Layer 13 of a small transformer language model trained on English Wikipedia (16 layers, counted from 0, width 64).
A neuron adds its activation times its output weights to the MLP's output. To switch it off is to set its activation to zero at one token and run the rest of the model.
A neuron's activation on a vector x is SiLU(gate . x) times (in . x), where the dot is the dot product.

Input weights of the MLP neurons that the questions are about. A number n stands for (n - 500) times 0.0009.
n3 gate: 440,508,408,473,476,535,263,449,261,687,381,650,668,638,258,393,766,592,587,364,502,767,516,508,539,347,366,448,725,637,222,395,378,244,198,521,728,514,526,627,301,412,682,422,366,172,320,777,579,456,401,609,443,394,188,455,722,374,338,415,697,557,259,207
n147 gate: 521,646,735,426,174,443,545,541,296,390,531,460,393,640,484,506,582,498,476,687,524,646,614,714,350,469,151,430,459,522,642,458,382,599,608,830,83,555,478,585,135,704,453,510,669,271,262,683,392,589,378,646,623,297,429,218,357,512,289,535,726,500,249,261
n176 gate: 540,640,408,691,289,380,738,354,241,777,550,398,637,347,454,440,684,443,258,233,704,633,665,338,548,671,300,649,530,951,198,654,436,153,491,640,461,352,580,568,608,461,414,333,391,397,242,786,742,276,534,839,621,429,348,603,196,580,387,378,342,432,747,676
n265 gate: 573,347,259,607,615,568,639,438,568,644,172,622,399,472,484,602,435,550,677,441,648,732,338,675,457,692,531,578,603,728,482,646,472,242,522,640,135,391,297,605,581,528,376,530,581,463,340,495,605,391,694,279,815,636,634,628,281,423,260,638,259,518,390,546
n3 in: 462,159,622,422,429,326,830,655,310,504,394,438,196,440,637,578,470,363,282,490,554,23,432,557,661,562,594,726,663,625,553,539,745,537,406,596,461,369,296,592,512,289,517,488,465,623,410,311,623,678,337,356,560,548,324,496,397,468,633,653,441,412,624,505
n147 in: 233,438,364,651,455,585,405,517,565,492,522,301,555,343,488,518,526,613,339,440,460,331,649,505,533,340,523,627,503,394,539,419,300,360,479,459,928,153,678,691,789,370,690,445,333,322,548,428,243,288,340,338,523,581,401,475,611,637,599,305,441,503,748,461
n176 in: 836,539,585,617,712,569,508,225,591,338,524,609,255,680,566,486,482,512,867,333,507,575,446,786,528,709,819,461,129,634,255,444,294,786,168,366,457,570,442,580,728,393,571,500,450,664,573,545,336,400,608,273,487,637,414,537,498,553,590,278,595,407,317,795
n265 in: 791,627,427,424,286,561,455,370,451,526,467,378,383,319,536,513,435,475,503,527,285,637,740,155,478,519,351,271,419,843,485,345,357,371,442,789,438,550,594,578,610,641,517,485,460,318,430,588,480,377,454,673,211,574,569,591,566,782,325,306,551,549,422,642

Output weights of the MLP neurons that the questions are about. A number n stands for (n - 500) times 0.0011.
n3: 531,587,632,290,551,822,591,848,193,217,516,434,462,452,797,231,367,281,290,615,569,178,482,699,111,649,334,473,308,380,454,816,508,444,429,692,394,433,610,719,493,594,422,571,514,360,550,780,420,543,480,463,440,419,534,474,691,713,842,724,528,526,473,598
n147: 305,704,385,450,289,467,545,531,359,684,570,673,395,465,687,445,495,683,603,832,298,386,299,534,351,604,378,530,622,562,555,631,514,161,570,288,280,186,320,764,243,645,413,771,702,499,511,485,697,468,327,571,667,397,359,838,665,462,474,773,568,497,587,357
n176: 768,597,636,594,588,506,838,588,508,658,710,609,286,457,940,487,702,749,682,309,432,394,643,572,468,355,543,576,647,727,503,582,17,465,394,821,482,550,481,556,533,527,785,777,464,585,499,525,152,769,439,501,929,484,316,517,458,340,509,756,196,195,702,432
n265: 611,508,418,666,711,633,360,475,403,623,797,595,513,297,516,107,408,472,354,382,540,461,478,468,869,339,461,477,88,415,549,388,650,671,696,485,491,569,552,363,612,429,548,324,415,410,359,647,487,609,541,360,594,829,467,31,428,556,614,281,279,519,435,574

Each question names a token from some text and the token that comes next. It shows the vector x that enters the MLP there. A number n stands for (n - 500) times 0.01.

Then comes g, the gradient of the next token's log-probability with respect to the MLP's output, scaled to length 1. A neuron's effect is roughly proportional to its activation times (output weights . g). A number n stands for (n - 500) times 0.00096.

"2", then "."
x: 506,513,677,477,468,505,519,501,466,631,438,634,438,861,751,686,328,439,404,659,298,572,486,385,676,347,521,259,479,715,687,600,587,673,626,607,593,640,555,569,378,533,20,643,679,463,585,510,462,558,430,553,374,493,666,340,324,719,469,737,465,327,364,529
g: 622,361,566,532,653,438,185,595,519,442,466,213,503,389,767,361,552,353,370,515,485,456,656,437,457,624,462,523,528,483,645,774,550,516,193,464,279,429,474,624,660,441,524,587,367,653,393,444,467,516,468,388,582,317,654,292,518,733,653,651,379,464,357,389
Which neuron, switched off, lowers the next token's probability most? n147

" cont", then "in"
x: 642,338,402,443,402,556,646,557,735,399,516,368,556,265,433,290,617,668,370,467,443,592,437,268,568,73,447,354,555,478,253,372,633,362,728,278,543,429,576,817,627,362,601,346,446,421,476,352,462,733,303,510,332,616,501,426,390,502,359,726,358,489,793,814
g: 450,437,547,463,455,579,244,467,475,705,491,324,365,406,503,642,585,547,714,710,592,708,599,293,571,430,426,331,538,605,373,355,424,672,431,461,452,416,504,406,376,528,408,487,575,649,310,641,776,459,438,293,320,471,229,375,693,508,459,439,462,502,311,794
Which neuron, switched off, lowers the next token's probability most? n176

"2", then " he"
x: 429,470,673,481,572,581,486,540,446,668,489,535,373,849,778,686,341,434,428,667,229,520,467,502,624,417,512,303,600,810,680,485,584,724,612,445,514,552,542,634,356,434,85,580,682,495,546,519,502,366,425,603,406,482,629,330,273,718,447,733,313,482,426,555
g: 343,584,439,545,427,411,670,393,640,633,637,529,214,455,568,654,682,688,704,327,656,464,463,453,407,458,571,320,405,562,432,311,509,230,618,355,569,604,571,674,223,625,423,299,635,660,736,574,346,498,444,744,453,682,501,506,461,391,462,419,448,563,545,522
Which neuron, switched off, raises the next token's probability most? n147

"g", then "ia"
x: 599,645,553,703,591,378,707,482,430,453,242,412,421,593,565,392,564,449,384,368,457,319,572,574,812,244,729,405,602,237,547,479,562,614,492,342,428,628,564,602,354,383,494,552,417,594,312,335,468,634,450,321,489,609,500,383,473,692,564,600,753,158,415,620
g: 563,529,387,449,478,482,294,402,684,535,373,411,482,644,407,583,538,542,579,662,628,315,659,566,584,541,261,339,359,481,288,447,501,488,433,540,353,676,660,205,333,741,514,586,327,525,523,496,823,415,618,430,690,348,404,398,377,389,523,500,703,550,733,405
Which neuron, switched off, lowers the next token's probability most? n3

" dec", then "or"
x: 423,486,401,585,744,790,673,694,626,326,470,409,455,414,767,313,586,578,436,551,715,372,816,411,519,260,221,254,710,408,663,356,534,292,628,714,589,541,522,661,571,356,818,579,515,726,584,647,512,466,506,493,394,552,545,442,482,623,393,413,501,476,650,507
g: 641,460,848,349,628,527,452,496,364,545,684,691,204,300,471,395,334,445,525,469,538,569,333,212,488,494,532,399,517,414,427,437,433,514,413,460,474,543,433,596,330,535,550,602,483,536,529,521,639,658,416,461,291,468,775,212,320,634,388,351,324,330,374,481
Which neuron, switched off, lowers the next token's probability most? n147

"ew", then "s"
x: 270,549,754,186,654,551,345,510,446,432,421,516,423,524,636,547,585,837,733,386,455,529,280,604,749,467,501,481,625,397,483,497,661,408,678,583,678,491,449,784,530,539,302,686,355,536,372,499,500,384,313,430,600,271,719,492,481,465,520,553,280,215,332,550
g: 671,523,535,553,506,688,614,410,541,238,453,701,509,428,380,736,256,481,423,432,549,476,256,477,565,368,700,441,486,640,647,414,475,348,498,437,538,692,531,564,474,465,323,760,571,628,367,276,497,594,766,352,477,560,209,551,489,606,493,628,400,453,563,252
Which neuron, switched off, lowers the next token's probability most? n265

"and", then " in"
x: 613,563,646,416,579,415,321,502,499,522,382,639,668,487,794,688,437,610,368,613,443,377,332,648,893,372,478,429,454,523,472,607,586,550,621,584,452,720,520,707,412,537,259,576,559,473,286,546,568,537,351,594,612,381,503,401,285,661,511,684,568,457,359,597
g: 742,361,520,332,436,623,588,527,369,636,432,664,492,614,372,572,421,470,548,554,550,573,425,569,579,423,581,465,262,299,522,227,276,485,791,467,560,439,705,455,391,390,566,516,502,461,386,529,349,497,445,627,349,632,316,522,349,151,283,329,576,514,611,699
Which neuron, switched off, lowers the next token's probability most? n147

" fl", then "ed"
x: 572,352,603,176,552,652,599,645,460,353,630,515,552,563,797,413,537,616,657,301,507,471,653,555,528,435,377,490,559,820,757,87,290,161,597,305,716,367,450,643,678,179,710,405,401,502,417,380,539,486,251,511,309,401,417,508,381,551,532,498,697,450,495,606
g: 492,859,575,436,554,478,321,544,276,479,396,289,547,550,473,436,108,512,406,631,516,654,430,426,567,381,484,407,655,540,763,418,600,454,535,355,474,579,472,572,632,436,469,535,619,553,646,466,396,696,530,464,703,430,674,679,416,601,707,509,753,528,321,649
Which neuron, switched off, lowers the next token's probability most? n3

" to", then "w"
x: 665,320,351,455,526,751,637,405,488,705,524,483,523,371,785,593,648,553,509,343,267,786,656,581,677,556,593,219,420,668,561,420,418,384,664,423,642,583,648,507,684,457,379,552,450,450,515,428,301,214,567,518,467,622,487,604,376,647,510,730,407,595,323,559
g: 758,518,664,604,204,344,825,513,630,415,666,535,370,467,387,382,679,446,466,436,565,471,506,393,447,406,592,630,338,394,418,573,606,282,551,643,585,361,464,554,717,749,383,606,491,115,516,479,480,450,616,340,518,332,521,496,488,539,555,546,554,295,522,447
Which neuron, switched off, lowers the next token's probability most? n176

"ed", then " or"
x: 531,481,654,497,408,754,403,483,425,360,421,758,614,598,558,359,596,269,331,473,479,265,136,411,766,540,374,330,476,411,696,469,529,552,348,419,812,584,621,556,395,360,519,566,550,342,436,598,554,399,602,507,520,431,484,426,601,310,418,624,782,285,492,590
g: 583,581,491,593,362,463,779,475,453,502,339,382,407,675,468,760,298,514,521,793,382,649,484,756,610,496,729,398,538,341,398,458,556,535,431,477,603,483,434,487,320,572,339,458,528,544,132,521,551,650,571,418,558,601,645,579,181,366,376,553,484,476,629,405
Which neuron, switched off, raises the next token's probability most? n3